Layer 2 of a small transformer language model trained on English Wikipedia (12 layers, counted from 0, width 128).
A neuron adds its activation times its output weights to the MLP's output. To switch it off is to set its activation to zero at one token and run the rest of the model.
A neuron's activation on a vector x is GELU(weights . x + bias), where the dot is the dot product.

Input weights of the MLP neurons that the questions are about. A number n stands for n times 0.0012.
n64 (bias -0.090): -27 150 12 -118 77 173 -74 111 -138 -63 92 -4 -207 -77 64 -31 87 74 -268 124 -21 331 75 117 109 127 -261 64 75 -34 11 -47 -57 17 -86 243 -213 -131 -4 -22 0 52 192 -94 177 30 -60 68 25 166 93 -30 102 4 307 -133 87 -17 -268 -166 0 -215 -9 12 -112 -21 -19 -17 84 200 149 -108 164 80 -93 91 -59 -155 -16 53 -42 -71 -117 99 281 -203 29 -98 44 72 42 219 149 -112 -488 -32 -4 32 23 -301 16 -259 67 103 -276 31 26 21 134 -120 267 67 211 -201 -45 99 46 -4 -82 -35 13 -386 -99 64 -57 12 -82 -48
n101 (bias -0.177): -82 -167 121 -84 -51 -8 143 147 -278 -4 63 4 124 -4 -126 56 -112 107 40 -212 -334 -221 -51 171 9 129 -297 0 -149 232 -60 292 -98 59 61 85 -129 20 -89 112 -33 119 -144 82 93 151 190 92 4 4 94 -149 -22 -321 145 -372 139 -67 255 -41 175 98 125 -258 -40 148 228 -23 217 128 126 -105 180 -44 115 91 -142 79 56 -298 18 -92 137 -99 -4 -23 -26 171 215 -31 22 86 62 -167 -387 -101 241 -10 51 -51 -147 -290 -245 266 -18 9 -67 -177 102 169 -121 -195 121 36 21 -152 -62 -60 107 -83 -129 -141 92 58 88 -104 -64 67
n306 (bias -0.114): -332 -54 57 -108 100 -8 -108 363 176 -75 187 -210 30 48 -4 61 -133 16 -41 126 -77 68 41 -21 -82 122 -215 -5 -55 151 11 135 -268 -4 -38 124 -93 153 53 237 90 -235 25 -411 39 22 119 182 28 -94 23 106 -45 9 -93 -132 261 63 -159 19 -174 42 -39 149 -104 -115 -184 -30 118 236 -11 -98 185 117 4 21 -104 12 -16 101 21 -29 -13 -93 238 -56 -138 -32 -147 96 130 18 -15 -143 -284 -9 45 -77 -32 -286 61 26 -37 12 -212 112 -17 117 -59 -245 223 -112 71 -137 -36 -4 92 208 -4 -93 -381 -62 192 202 66 43 65 111
n315 (bias -0.118): -99 -115 -389 166 116 35 -231 59 74 185 106 300 21 71 58 44 261 85 -175 -41 118 -289 37 83 359 196 -177 95 -193 -112 67 267 -138 198 116 -44 158 9 44 29 -53 -191 104 4 27 -146 -66 -70 -81 -230 60 -231 -50 308 56 -96 -36 -51 -345 -337 -41 -172 189 -13 -227 -136 -46 43 124 201 80 -61 43 107 98 -215 -163 70 -235 93 161 -37 -74 -5 181 124 -86 233 -66 37 187 171 -131 21 -144 -131 -115 -388 64 -300 158 118 -156 178 -116 274 42 -69 -111 150 185 -116 17 21 -31 -144 -79 -38 54 -74 -9 106 39 183 -126 -35 -126 128
n319 (bias -0.093): 12 -79 -61 108 256 120 -69 -45 -247 -71 -64 16 -197 -36 302 224 -27 77 62 16 -123 43 -101 -66 39 235 -426 -9 -67 -51 -41 -27 -112 -51 135 -24 -235 253 4 0 -189 40 80 27 -70 191 22 -127 -16 -31 85 -8 83 34 47 -96 78 -109 -73 115 147 -139 48 -243 80 49 -79 -4 174 39 7 -237 147 131 20 -39 0 -71 -138 0 165 17 98 71 -28 17 20 311 -79 -134 -122 36 -77 -120 45 -254 -54 -150 87 8 -242 40 -210 -35 -277 233 -72 -188 -85 147 349 -234 39 22 -36 63 155 -76 89 -59 25 -258 31 -76 302 -235 190 71
n322 (bias -0.188): -49 -4 -166 9 42 155 -97 231 -33 44 277 116 -115 -113 156 110 -221 216 122 -145 34 40 70 56 -203 -13 108 137 -66 75 -165 32 109 -160 121 71 -149 -188 33 267 322 -54 -106 -146 235 -259 129 249 -30 -49 0 142 -113 18 8 -67 26 -13 68 -24 -5 24 -119 70 -33 -260 312 104 -33 158 98 -124 4 -94 -113 -292 -31 0 30 -253 0 -156 -247 -9 -54 -13 -208 291 91 153 -26 242 170 -39 119 -161 -60 -237 47 -139 -28 -139 -4 -57 -54 203 102 -336 178 -269 17 -9 -62 -39 122 -61 -166 -170 -182 -269 13 126 16 124 46 4 -85 187
n420 (bias -0.045): -112 171 129 -106 18 74 -54 7 -252 -74 96 3 7 -165 -20 -4 -173 -82 92 -25 -137 75 39 51 11 -18 38 32 -68 -156 56 -72 -222 -49 -99 99 -104 -64 55 31 208 4 -179 -31 0 93 184 0 143 38 71 187 21 -68 343 -177 155 -18 -165 169 40 266 -27 -117 46 96 -46 -11 31 212 152 -188 -146 -18 92 87 125 -14 -122 -260 87 0 -8 -12 42 -166 36 -64 24 132 26 172 6 94 -261 -248 287 68 -82 -135 -64 -304 -51 31 -34 -141 175 -253 36 0 -72 -74 59 -126 88 -75 103 10 139 -72 111 33 -86 -67 -12 -124 14 87
n456 (bias -0.092): 15 -153 170 209 -11 -42 -124 -58 -37 -28 26 132 -36 136 -49 -83 -89 157 -28 -155 8 -81 194 173 69 44 -12 -90 -101 116 7 92 11 -338 -223 -15 -100 250 -34 188 172 155 237 107 -116 139 0 -15 127 -159 201 -56 -23 44 118 52 70 231 -162 -51 -4 220 4 -37 62 3 -125 -12 13 359 -190 -75 -7 95 -4 37 28 -223 12 33 -161 -98 8 4 169 -20 -169 -57 -60 -111 -111 103 73 57 4 60 -102 73 -250 -61 248 -142 -4 100 29 151 68 71 31 -27 115 -63 34 -195 -353 -148 44 18 -203 -152 24 -118 -15 -40 120 -174 54 -256

Output weights of the MLP neurons that the questions are about. A number n stands for n times 0.00098.
n64: 57 29 -259 -50 -140 -21 -143 -67 84 -189 20 138 29 100 14 -77 -179 63 96 -53 207 -15 -122 101 -90 14 197 -253 84 158 -51 -282 -17 4 22 0 114 -72 -35 -107 -143 7 24 292 -224 -102 67 -76 161 119 174 51 -111 4 -111 -168 -87 -11 15 -131 -129 -24 142 38 76 4 -4 -28 4 132 241 140 -11 135 7 -76 162 197 196 17 167 144 215 253 237 210 169 -112 -36 54 0 -17 -43 75 86 11 -61 -135 -39 40 17 0 -249 4 -176 46 -180 -16 146 -53 -92 -15 -189 23 21 -94 82 -138 -46 7 -47 36 -104 -88 26 4 -258 -156
n101: 113 299 179 14 -84 213 83 -59 43 -272 -56 -10 -158 10 -121 280 111 315 -83 -103 -111 -178 183 -24 -210 -238 -74 -6 -284 71 -105 60 43 -56 65 266 -193 111 -37 -387 33 -107 5 -118 -226 -36 -152 -145 87 112 241 -65 -99 55 -163 -157 93 367 -101 -100 267 91 -119 -158 -111 26 65 155 -93 30 -154 -118 -49 -30 -93 420 376 -139 -5 -109 125 99 -42 -55 96 76 -15 41 292 10 191 169 -144 -367 -469 -138 60 -101 -92 -170 -154 50 -30 29 -66 -89 -53 -5 476 131 338 -118 15 32 204 114 -152 123 240 -191 -371 230 260 191 113 -158 -89 -37
n306: -112 -108 -78 -102 -59 -191 29 -131 190 62 111 -56 -293 82 49 -95 -342 -65 -147 190 -204 -12 46 -110 -212 71 -86 -5 -15 117 91 67 -118 174 -208 8 52 8 319 67 153 -203 30 -39 -80 -126 178 130 -65 -143 -380 213 -100 4 -109 100 -103 95 108 162 -48 173 -43 87 67 -156 -187 -65 186 128 -20 15 74 -100 -120 -57 52 23 -97 34 129 153 181 -20 243 8 32 180 -43 16 350 65 51 110 -58 128 -168 -36 39 229 -76 -87 -32 38 -118 -33 -187 137 45 -153 243 -235 -99 -199 19 86 321 -154 181 -111 130 39 48 125 -146 -82 -128 29
n315: 92 -108 -113 -115 127 -187 115 0 -41 -89 92 168 -122 -126 45 -142 -172 220 113 206 -55 237 62 119 188 106 76 70 206 440 13 94 -251 -162 -59 194 -260 153 199 122 16 -278 -23 -27 -117 82 -59 256 -269 -27 -232 -13 89 247 13 65 36 49 -113 -25 57 118 -66 65 5 49 -142 38 0 118 -170 109 -164 303 143 -114 -187 89 -299 -106 -78 -40 -196 231 -41 -81 61 -31 203 -127 -13 -115 25 59 -253 -72 144 -181 -98 -16 189 146 0 257 109 -27 5 69 -173 -256 -21 75 -165 -9 58 -44 -67 -198 -109 181 -237 -56 -56 299 -92 -130 -202 230
n319: -19 -132 101 -40 -74 -9 -205 -50 130 -4 197 -96 -109 125 -11 -21 -168 -339 217 -113 40 -244 88 -27 186 87 27 -124 38 121 55 126 -50 179 24 -15 261 -325 -180 -159 108 -15 -220 -83 -73 -166 58 47 -31 109 278 -24 148 -107 48 224 -59 100 -189 151 -26 -49 221 -11 338 -45 -12 110 74 4 -146 49 62 -67 -256 68 -274 63 27 -38 -69 -25 -136 -87 -34 -155 -48 -239 -160 8 -41 11 55 -12 4 4 -35 44 13 -215 313 251 419 138 105 -166 54 206 -7 -25 -81 41 46 -128 134 107 136 22 80 -16 -79 -178 18 -29 -195 136 62 17
n322: -51 172 127 -101 185 180 -203 179 -84 205 79 96 -35 -154 289 -64 -285 -67 162 13 -129 -155 71 -46 -425 -62 -22 253 -67 -22 -261 65 142 -103 195 -298 66 37 21 37 21 -21 -118 -40 269 -238 -119 -65 84 51 -70 113 -277 74 -9 -62 53 -50 -13 -92 -63 12 -187 225 51 -9 197 63 67 210 69 -140 116 47 -244 170 80 237 30 -161 -88 -68 -236 144 -155 70 -279 92 -43 -56 -139 222 91 108 451 -163 13 -31 -114 -285 -17 -39 74 -148 48 -23 -147 52 275 -228 153 -148 -13 173 93 -95 -13 -103 9 -26 133 22 -49 115 49 -129 -5 32
n420: 132 -175 -123 115 87 -224 -55 -87 -14 -203 8 28 40 125 55 122 7 33 -14 223 0 -126 143 61 -134 74 -147 70 -51 43 -49 109 -10 65 141 -79 18 -19 -100 -11 -160 76 196 -74 97 23 -7 -4 -230 -143 -78 -343 8 63 -152 114 7 -11 143 -135 -20 -206 -149 14 -340 140 100 -8 -174 -21 -309 230 129 115 -59 -135 54 -46 70 81 -71 233 -22 195 -27 88 -29 55 -38 -18 7 -129 -88 186 91 -21 -46 -128 158 36 221 221 -71 -45 -35 115 30 84 37 -41 128 29 -113 144 164 -121 69 -51 -132 -355 117 -32 46 26 62 -59 219 48
n456: 56 96 93 -25 -30 -179 -81 -229 26 -78 -314 249 24 -150 -82 -203 -96 28 -182 137 6 64 72 23 51 16 17 138 0 -131 213 223 16 91 -54 88 89 71 -116 -111 -80 56 -144 28 3 -74 133 -122 -30 -148 34 183 197 24 -93 -86 -69 -4 -155 -126 -215 -100 -62 68 25 -28 -79 41 212 110 57 131 -3 82 -113 -55 110 131 60 -3 42 -32 -74 -85 -277 74 -96 105 0 -81 -143 206 7 -182 37 13 -54 3 26 -41 52 -89 -119 -10 52 -200 107 -40 67 -96 -146 42 -43 280 184 119 20 22 137 -232 8 -68 9 -61 101 -10 256 272

Each question names a token from some text and the token that comes next. It shows the vector x that enters the MLP there. A number n stands for n times 0.0088.

Then comes g, the gradient of the next token's log-probability with respect to the MLP's output, scaled to length 1. A neuron's effect is roughly proportional to its activation times (output weights . g). A number n stands for n times 0.00072.

"ject", then "able"
x: -34 31 -6 -104 20 -145 37 67 22 82 -50 70 55 25 -2 58 12 -189 88 -28 65 -91 40 -3 -19 -50 128 71 46 -52 -49 -102 30 75 -139 -73 -117 -75 46 -105 -21 -68 -87 -47 15 -2 43 7 -16 -18 -132 -118 -59 0 -26 100 -20 68 3 12 -77 -49 -51 79 -13 42 -79 51 -37 123 55 31 -43 3 -17 118 -26 -20 0 6 -107 -19 171 72 28 -11 -2 -50 34 65 -2 -53 33 -146 11 36 -66 96 -25 52 108 7 -3 -68 67 -96 -169 45 2 -5 27 -1 -24 60 3 -47 -68 144 -86 208 -139 239 46 90 -41 16 41 152
g: -43 -122 86 119 128 -59 54 -65 191 69 19 16 45 -15 -93 -192 62 184 122 -37 191 79 -75 -18 -39 3 88 -24 -187 -110 71 -160 -135 -207 -10 -44 -58 -124 -46 -5 -97 -150 -228 -131 61 24 102 43 27 70 -67 -172 178 120 -10 -72 28 -1 40 204 295 64 120 13 86 -3 304 111 9 210 -174 -228 -50 -88 163 -1 14 173 156 -175 -101 11 147 1 -212 62 98 136 208 -208 -24 -25 -100 158 -158 -142 50 2 -94 -248 -86 13 131 -239 117 -134 0 -43 33 -16 14 -158 21 180 -104 67 -53 217 -58 -42 259 -208 41 -99 103 -59 112 -192
Which neuron, switched off, raises the next token's probability most? n306

"f", then "ir"
x: 34 39 14 1 32 6 19 -7 -125 68 -140 -7 9 -45 18 36 -17 -8 93 24 29 81 48 -158 5 -80 7 101 -63 -29 -4 -8 0 -92 113 -98 -148 -28 117 35 100 -6 -2 1 101 -146 -20 6 20 -74 -123 159 -95 76 -6 207 -13 52 79 46 -105 -87 -94 50 -17 -1 64 155 -85 6 42 -7 -66 -49 -70 55 -22 11 34 62 -170 -51 -72 170 -92 -21 -51 93 43 -97 -144 133 91 -67 275 -33 -33 61 -11 -50 18 138 -109 2 33 84 -154 22 81 -59 37 -9 44 20 42 -33 18 28 -77 20 206 43 -60 -19 -5 -11 34 -68
g: -22 -120 66 -83 24 100 -297 129 63 -287 192 301 147 -47 156 -78 49 -3 35 -297 -22 -60 27 185 -42 250 82 101 12 -89 -11 45 -177 -34 -82 27 -90 32 26 104 154 -225 57 31 127 -31 110 -50 -159 46 75 -24 162 45 -84 26 30 -17 -213 -303 11 -286 15 -47 160 4 40 94 26 161 -61 -129 81 -115 -15 60 -28 -94 -40 -73 -72 -36 33 200 216 -100 31 -57 -70 46 139 272 85 -251 -1 -32 148 -23 34 -158 214 -236 146 19 -41 -177 -295 48 -2 20 14 -60 7 88 -95 -95 -101 75 -35 -161 42 -25 -20 173 70 2 155 31
Switching off which neuron hurts the next token most? n322

" in", then "ject"
x: -35 -27 10 -1 -66 2 24 -79 21 -55 5 23 -7 20 -45 -113 66 -89 -39 -88 -14 7 25 -25 90 -29 19 59 -13 -6 1 -7 15 23 -84 53 30 10 139 -8 72 -2 -94 -48 -44 17 -33 1 15 9 -60 96 80 -23 -33 13 -27 -6 33 -61 -29 -114 -45 45 -19 23 42 85 -37 21 78 -16 -34 -13 -67 -4 -14 26 19 1 -58 -39 -44 14 -11 10 -7 41 56 -24 2 2 82 104 -57 209 -115 36 38 -55 -44 -51 -9 -53 81 -137 -75 7 8 31 -94 27 -32 38 25 -9 -12 8 -15 466 0 -46 11 32 -50 -9 10 -65
g: 121 238 33 129 -208 295 -137 -30 249 -210 115 104 180 123 -61 132 -25 -52 -160 -208 -60 46 -98 -175 101 16 -1 28 133 62 -13 -25 -33 -133 267 94 28 -107 -238 47 136 99 -44 61 62 83 154 -261 31 -14 -41 101 -151 -91 -12 -148 99 -51 -56 29 42 -113 -105 31 35 -123 115 245 -216 69 169 -249 13 -100 -186 37 162 -54 163 -168 -31 14 -220 48 -12 -39 138 -20 107 -65 127 -5 -76 -197 -31 131 -199 -70 135 18 -90 96 -271 28 8 -23 70 -99 10 -7 53 -5 95 41 200 246 -107 67 -22 -88 -85 181 -92 -78 -89 -148 53 -18
Which neuron, switched off, raises the next token's probability most? n101

"tic", then "ult"
x: -44 46 24 75 24 -55 -12 -117 54 -87 -4 -62 -24 103 -167 29 200 -71 -12 31 68 -66 46 -48 4 -19 -30 -20 -102 -58 -42 10 -80 31 -132 79 17 115 9 17 -35 79 155 53 -44 192 58 -82 3 -76 -90 1 -72 126 46 143 62 25 -44 50 -16 -13 101 25 9 31 -20 70 -16 102 -59 83 -9 -1 -65 -76 -199 -18 -29 7 -60 26 162 89 21 -32 -52 -32 -38 110 -121 23 -15 -49 11 36 -147 -22 -9 46 22 237 -203 -32 160 58 -109 51 -21 -46 -70 4 -104 20 50 -191 -10 126 -87 98 112 68 2 95 -1 9 -92 18
g: 58 13 109 -25 102 60 11 -13 196 -156 -72 -1 -158 178 154 30 -56 -3 181 61 -327 -125 -227 128 -130 -118 36 98 -156 -84 369 196 56 160 30 263 -21 75 18 -66 2 -32 161 -107 -216 -42 109 33 40 -54 -24 135 162 146 -13 -172 -50 -25 -62 -32 14 2 -101 -59 -148 -97 16 -75 14 -79 -174 -28 -49 -69 47 47 132 -82 94 318 71 -81 -10 48 136 18 33 -39 -297 -43 -40 -99 -24 -112 -3 276 -17 136 26 77 158 134 -265 -191 -114 2 -190 -216 199 -61 86 59 -237 15 79 192 -81 -39 45 -12 -101 91 38 -138 15 -98 87 -43
Which neuron, switched off, raises the next token's probability most? n315

"et", then " join"
x: -77 37 139 77 -32 -111 86 -54 -62 -90 1 60 115 76 -45 -200 4 58 -42 46 20 -53 28 155 30 -236 86 9 -72 44 3 -60 136 46 -64 -113 60 2 73 -220 -98 13 -72 -12 65 43 -12 35 91 28 -141 -82 -47 75 24 222 135 -23 41 148 1 115 -31 -170 65 33 -2 -109 -30 -28 -106 24 -23 -95 78 92 103 -24 -25 -145 37 -15 62 27 -20 -147 14 5 3 -8 2 -110 47 -41 -28 182 -103 126 -17 59 -9 -103 -29 79 176 -191 -38 8 -7 74 -49 47 -14 48 -48 22 31 -69 -20 52 37 54 -133 54 71 -13 -3 7
g: 18 -50 -81 -41 -213 -79 -266 16 137 146 -302 -80 40 -118 -40 80 139 -100 56 122 127 -86 86 -168 -131 -131 41 82 60 2 302 -82 255 -135 209 -47 -94 41 42 -64 31 312 -13 -140 4 35 8 74 -112 37 -52 156 -30 -38 167 42 -345 -21 -117 -118 15 5 2 58 103 35 -198 85 126 -12 155 -41 109 116 21 -193 -99 97 -132 -122 -111 175 -3 110 -51 187 13 -105 -90 189 27 -9 -129 51 2 -134 60 126 -151 -4 34 212 -95 -190 30 10 -214 50 -16 -56 -124 56 177 -106 271 -42 141 -83 -20 137 141 -50 76 24 76 -258 -115 79
Switching off which neuron hurts the next token most? n456

"v", then "ative"
x: 4 -108 -11 165 -56 -13 -68 -52 25 39 -195 -28 121 96 -101 -120 93 52 -23 -13 122 -63 -103 -41 23 -52 7 -14 -54 -14 103 -47 57 -71 -29 45 39 77 68 -155 -69 122 -16 129 -48 46 -64 45 -20 -62 -159 57 -41 16 22 217 -94 25 -47 21 88 3 -29 -96 59 -38 -2 -19 -23 -117 -62 -11 42 -32 75 35 -1 -52 39 28 -32 -19 -3 168 100 -28 -69 -109 -16 -109 -22 -128 -15 -79 209 286 -168 101 15 77 40 191 111 -36 -16 -62 -32 -32 15 146 39 83 -34 62 29 81 15 52 38 7 68 51 -37 -9 -72 -39 -58 -109
g: -36 -16 1 -76 304 -100 -59 -45 97 -150 53 -18 101 -21 -11 48 -111 -212 -144 201 71 -3 -49 -1 217 194 -187 304 73 158 -70 252 111 45 298 128 21 5 -171 -183 60 183 103 -170 -34 -123 -84 -73 101 -24 22 72 -83 -54 -57 -131 10 102 155 70 -10 -155 -127 -92 -135 17 -83 142 -20 -138 -33 -12 39 54 302 -105 86 34 252 53 -39 58 58 -98 -11 58 5 90 -72 -201 -149 64 3 -17 -159 -5 194 78 -10 -182 -8 312 74 10 -32 -33 -339 -82 145 -172 -180 1 -140 -24 -55 15 84 -20 64 31 -177 -205 68 -115 -7 -88 101 -25
Switching off which neuron hurts the next token most? n456

" K", then "ia"
x: 32 14 45 -1 -22 -68 15 -69 8 54 -144 29 57 -3 52 -34 -4 106 120 -44 162 -44 -61 -145 -69 -53 30 -22 14 -41 43 -96 17 109 29 -73 -2 27 109 -95 -85 -11 27 17 -72 17 -58 -6 113 -124 -300 116 -18 24 -63 153 -49 -88 -17 44 40 -28 -21 -23 40 3 -35 -64 -17 -57 -11 -37 -27 -40 1 108 -4 42 -94 52 23 90 130 35 -35 -33 50 101 -68 -45 -61 -135 19 34 228 -89 4 -19 41 11 -46 32 -18 -8 -43 70 -120 -19 75 25 -29 75 59 91 100 71 108 -62 55 7 202 -34 -59 -5 -17 3 -30 10
g: -87 226 -225 224 -24 -20 -235 114 -41 -206 -175 -91 58 52 107 12 169 -62 127 250 -54 -29 -139 -83 19 -43 -100 58 -39 86 38 -105 -91 53 -106 142 105 5 -189 -133 108 -53 63 -289 212 -41 -5 -220 -8 -24 -9 -45 -217 -136 -29 174 80 -40 126 5 -120 39 77 240 -167 234 -23 35 98 -168 -48 -44 124 -2 208 -83 -172 36 -65 3 190 55 65 -35 100 32 -2 -165 -49 -253 -43 7 81 -28 18 133 73 -73 -205 86 -31 52 -129 108 158 12 82 93 -24 -10 -83 -13 22 54 -241 -21 -226 101 -208 134 70 171 208 117 -163 66 41 249
Which neuron, switched off, raises the next token's probability most? n319

" 6", then " |"
x: 50 7 47 56 -56 -42 5 0 -45 101 -172 -154 -57 -149 90 -135 85 -42 104 4 131 -14 45 -194 -20 -58 -33 8 3 -71 61 -1 5 -33 5 -22 1 -46 81 -231 -32 40 46 19 52 21 59 -60 40 -41 -256 50 52 -54 14 66 13 -4 -30 120 -8 -25 25 120 -37 0 -29 64 100 -30 21 -50 -23 34 -36 130 -31 84 -20 63 107 -52 77 -22 -35 -44 14 48 -33 10 5 -42 59 -23 5 25 -41 -11 59 10 -125 -2 -22 12 11 -20 -165 -51 101 -62 -11 62 -62 16 -7 64 45 -68 65 71 238 -111 -94 -13 73 -33 -19 -42
g: 184 -154 104 180 -143 -5 131 -225 -8 28 -123 -80 -35 123 -20 42 -50 52 -103 119 53 30 89 192 -6 157 -139 -151 -29 280 -170 -61 2 -140 30 -32 -80 205 83 -43 43 -119 58 -128 -203 -56 -54 -149 -167 33 124 159 86 37 120 -147 -112 31 -67 33 1 179 3 165 12 -95 -90 39 -59 -249 153 79 49 -146 91 20 144 -235 92 -190 172 -76 -192 9 -206 87 58 7 71 -10 192 -26 -113 31 126 -86 -192 -15 55 -79 -251 -94 -32 105 38 248 -102 -23 -26 50 86 -135 -133 78 6 -66 -20 380 208 -22 -17 59 -2 -130 305 -160 47 19
Which neuron, switched off, raises the next token's probability most? n319

"and", then "y"
x: 37 -2 38 -53 54 -182 72 -6 -198 -114 -32 -135 130 -1 -65 -122 109 109 13 118 110 -8 31 -112 -34 61 8 -47 -36 17 -34 -17 96 44 36 55 -44 -19 111 106 -70 45 -16 -99 64 -107 -33 44 79 74 -95 46 -46 27 -26 315 13 -35 -31 141 -22 161 15 -98 -20 36 45 107 -57 62 -6 -32 -64 22 -17 47 -8 46 -51 110 -26 -3 112 78 -7 -167 -30 -65 5 71 -93 -83 71 128 -5 108 -11 157 22 -92 50 -13 65 -63 37 -37 1 -2 -41 -51 -119 119 67 32 -12 -39 71 -28 -12 -112 1 12 -52 43 -63 -23 30 -117
g: 30 152 -117 9 199 -34 -160 -193 34 -122 28 131 -28 -95 -120 31 104 94 -223 -70 23 120 -79 -98 -7 163 -177 -15 51 -58 -192 -148 145 121 130 20 -23 99 128 47 -231 79 319 112 -116 29 9 290 -19 167 39 -257 -53 -107 247 211 -57 -281 6 75 100 -88 91 -162 64 82 2 -162 -137 -133 -160 83 2 10 81 -155 -473 -83 -40 -153 -38 80 -44 111 179 105 63 129 -28 -87 -84 -127 -50 -55 16 97 -41 -21 44 132 66 -79 -48 58 -80 -81 45 -11 66 82 106 86 -13 30 146 96 153 -70 111 -102 132 -4 141 -111 -68 -11 57 -204
Which neuron, switched off, raises the next token's probability most? n456

" of", then " 2026"
x: 5 43 -31 19 -35 -42 33 -22 -19 -19 -79 55 39 35 -35 -153 1 -76 -6 -19 -17 11 -73 -1 42 29 -8 115 -45 -23 22 55 47 56 -38 24 -34 4 210 -191 4 -20 -65 -64 -15 105 -45 -39 -36 -32 -43 -82 22 -45 -36 112 -85 17 115 33 -10 15 -37 21 -73 33 14 82 -22 41 22 29 -33 -96 -49 -4 52 -51 98 -61 50 -105 48 -22 -48 -39 33 1 -7 -72 -2 -32 -18 -101 -51 -49 98 21 -35 29 60 -1 23 22 23 -58 45 -46 28 -48 -6 -66 -30 -4 29 55 92 -3 40 424 45 48 -4 -14 -19 62 -33 -13
g: -10 176 -195 290 -34 151 -60 90 64 -104 52 -8 41 40 87 96 211 -102 25 -243 215 -190 54 16 -22 -121 127 95 -77 -60 -58 69 -45 113 -10 57 40 68 -97 77 -6 -41 -39 -171 7 -128 -79 -170 -13 126 39 127 -42 -39 -63 151 -12 113 -121 -195 -235 -11 50 -138 -34 73 97 -69 22 -45 -165 -119 -142 -79 -137 131 84 164 206 -107 -37 131 -98 -21 208 -254 341 64 175 91 -43 187 -261 -168 31 6 -131 -238 -8 34 -123 -74 28 -15 81 -282 192 92 -74 27 55 86 -136 -28 214 -106 -13 -94 -74 -111 -41 11 147 42 95 -97 242 142
Which neuron, switched off, raises the next token's probability most? n101

"ner", then ","
x: -44 -40 139 59 13 -94 70 -114 -11 121 -165 -79 8 45 -93 7 28 -1 -85 -17 41 -159 -40 38 24 -152 66 80 80 -4 89 13 -44 -1 -51 -65 -43 103 -4 -96 -65 120 9 96 -59 90 -73 -18 24 92 -154 81 -35 -47 27 297 -67 -62 -9 19 24 71 -23 -104 55 14 -130 7 -24 -56 38 -49 -18 -17 43 41 -50 58 44 156 13 -47 63 36 104 165 41 -33 81 -136 78 -144 -71 -16 -3 183 -29 -8 -39 -41 -65 -231 -59 22 135 -111 -20 12 34 20 -116 -90 73 40 4 63 0 143 -34 106 86 -11 -34 98 -8 -25 -11 -27
g: 84 50 -74 -67 -51 -129 165 133 131 18 55 121 104 -51 -5 29 110 133 -2 -92 -280 -3 8 162 90 105 -20 -19 -164 108 -118 177 -277 75 67 -15 110 -87 -20 -38 -29 99 19 57 -102 -2 -53 -96 -96 -262 -31 -183 113 346 132 -348 144 103 9 -81 86 125 -67 -122 -66 195 19 210 -48 -2 84 -143 -127 -65 -58 51 18 -168 74 -66 86 -99 209 -120 218 156 -60 -6 90 -203 -230 36 -63 -129 31 157 -81 -74 -71 -68 -36 -149 -36 302 -22 27 90 -83 20 -31 -119 -52 79 12 362 -43 -106 -33 14 49 -193 -99 89 -158 174 -46 101 -91
Which neuron, switched off, raises the next token's probability most? n101

".", then " Her"
x: 47 54 -1 -5 13 38 116 -44 47 46 71 -129 -26 9 -41 -14 -46 -94 -145 43 78 60 -44 24 -47 -139 -23 20 2 -39 -2 4 -38 91 -2 29 78 -69 185 -76 19 30 14 -54 39 15 62 11 -60 10 -263 -37 46 52 -18 8 -49 -40 -31 36 -42 -20 -337 14 -6 22 56 47 10 -55 91 -39 8 125 -26 92 4 -30 -101 48 1 123 33 3 -33 30 -42 -68 -14 26 1 -60 15 -124 -9 14 -28 92 4 44 15 -103 29 15 20 -127 35 110 8 3 -4 -18 -61 24 -19 167 28 -15 -50 96 15 11 15 78 94 42 -35 -68
g: 110 -181 115 -68 90 -26 87 9 -262 -45 14 -293 -46 -32 144 155 -43 278 -145 -40 -72 64 62 129 -53 -131 -145 -83 -142 172 104 -207 -16 -43 -58 139 -144 95 -159 53 111 126 -116 -97 152 171 -37 54 -85 19 26 179 61 262 0 -92 32 84 -90 187 77 -100 39 -247 134 185 -17 -224 45 124 2 109 20 -108 175 125 41 -105 81 27 -226 -23 -246 -102 -122 52 134 116 7 86 -13 29 172 38 10 -32 98 51 -110 96 88 -328 -8 -59 -92 -27 -84 105 -99 -51 -56 -208 -15 77 59 252 -94 -134 74 25 -139 34 -107 -105 302 -41 -133 33
Which neuron, switched off, raises the next token's probability most? n64

"wi", then "ch"
x: -10 -43 -1 20 -132 -86 135 46 45 22 -120 65 41 -61 26 -40 3 -31 164 14 -22 -215 -32 -60 73 -7 88 -59 -4 48 49 5 192 -83 11 -63 -182 138 96 -263 -72 60 40 5 -42 4 -86 -21 -24 84 -191 11 -28 105 -64 -26 15 79 47 68 77 51 19 84 17 -3 -77 -11 18 -39 94 47 33 -23 -26 18 -13 75 -20 -72 53 40 43 52 -97 -12 -8 -76 -168 31 -138 127 45 -1 -95 32 -48 -59 -8 53 -115 23 -143 13 140 -64 -1 -32 40 125 -55 34 -27 68 -91 141 35 86 25 19 175 -60 -27 103 8 1 39 81
g: 368 -155 -50 57 30 168 196 76 170 -47 79 74 -153 49 55 1 -97 117 153 21 -37 -97 150 5 5 73 -68 127 -100 227 -67 -121 4 -92 65 31 56 29 -6 -123 -161 -80 9 -225 37 60 -61 -265 109 146 49 -18 124 -79 -58 -333 222 160 30 -140 -48 -10 -9 -204 140 -16 36 -184 -103 140 -47 157 55 92 -75 0 -108 206 108 -60 106 -1 -75 -35 27 90 119 -59 -11 -16 -44 154 -26 -81 -100 -257 -91 -201 70 -101 -48 109 210 272 -146 114 79 196 -62 -55 43 115 -128 18 -48 72 -262 -162 -25 -82 43 -206 29 159 -190 -191 -77 -22
Which neuron, switched off, raises the next token's probability most? n101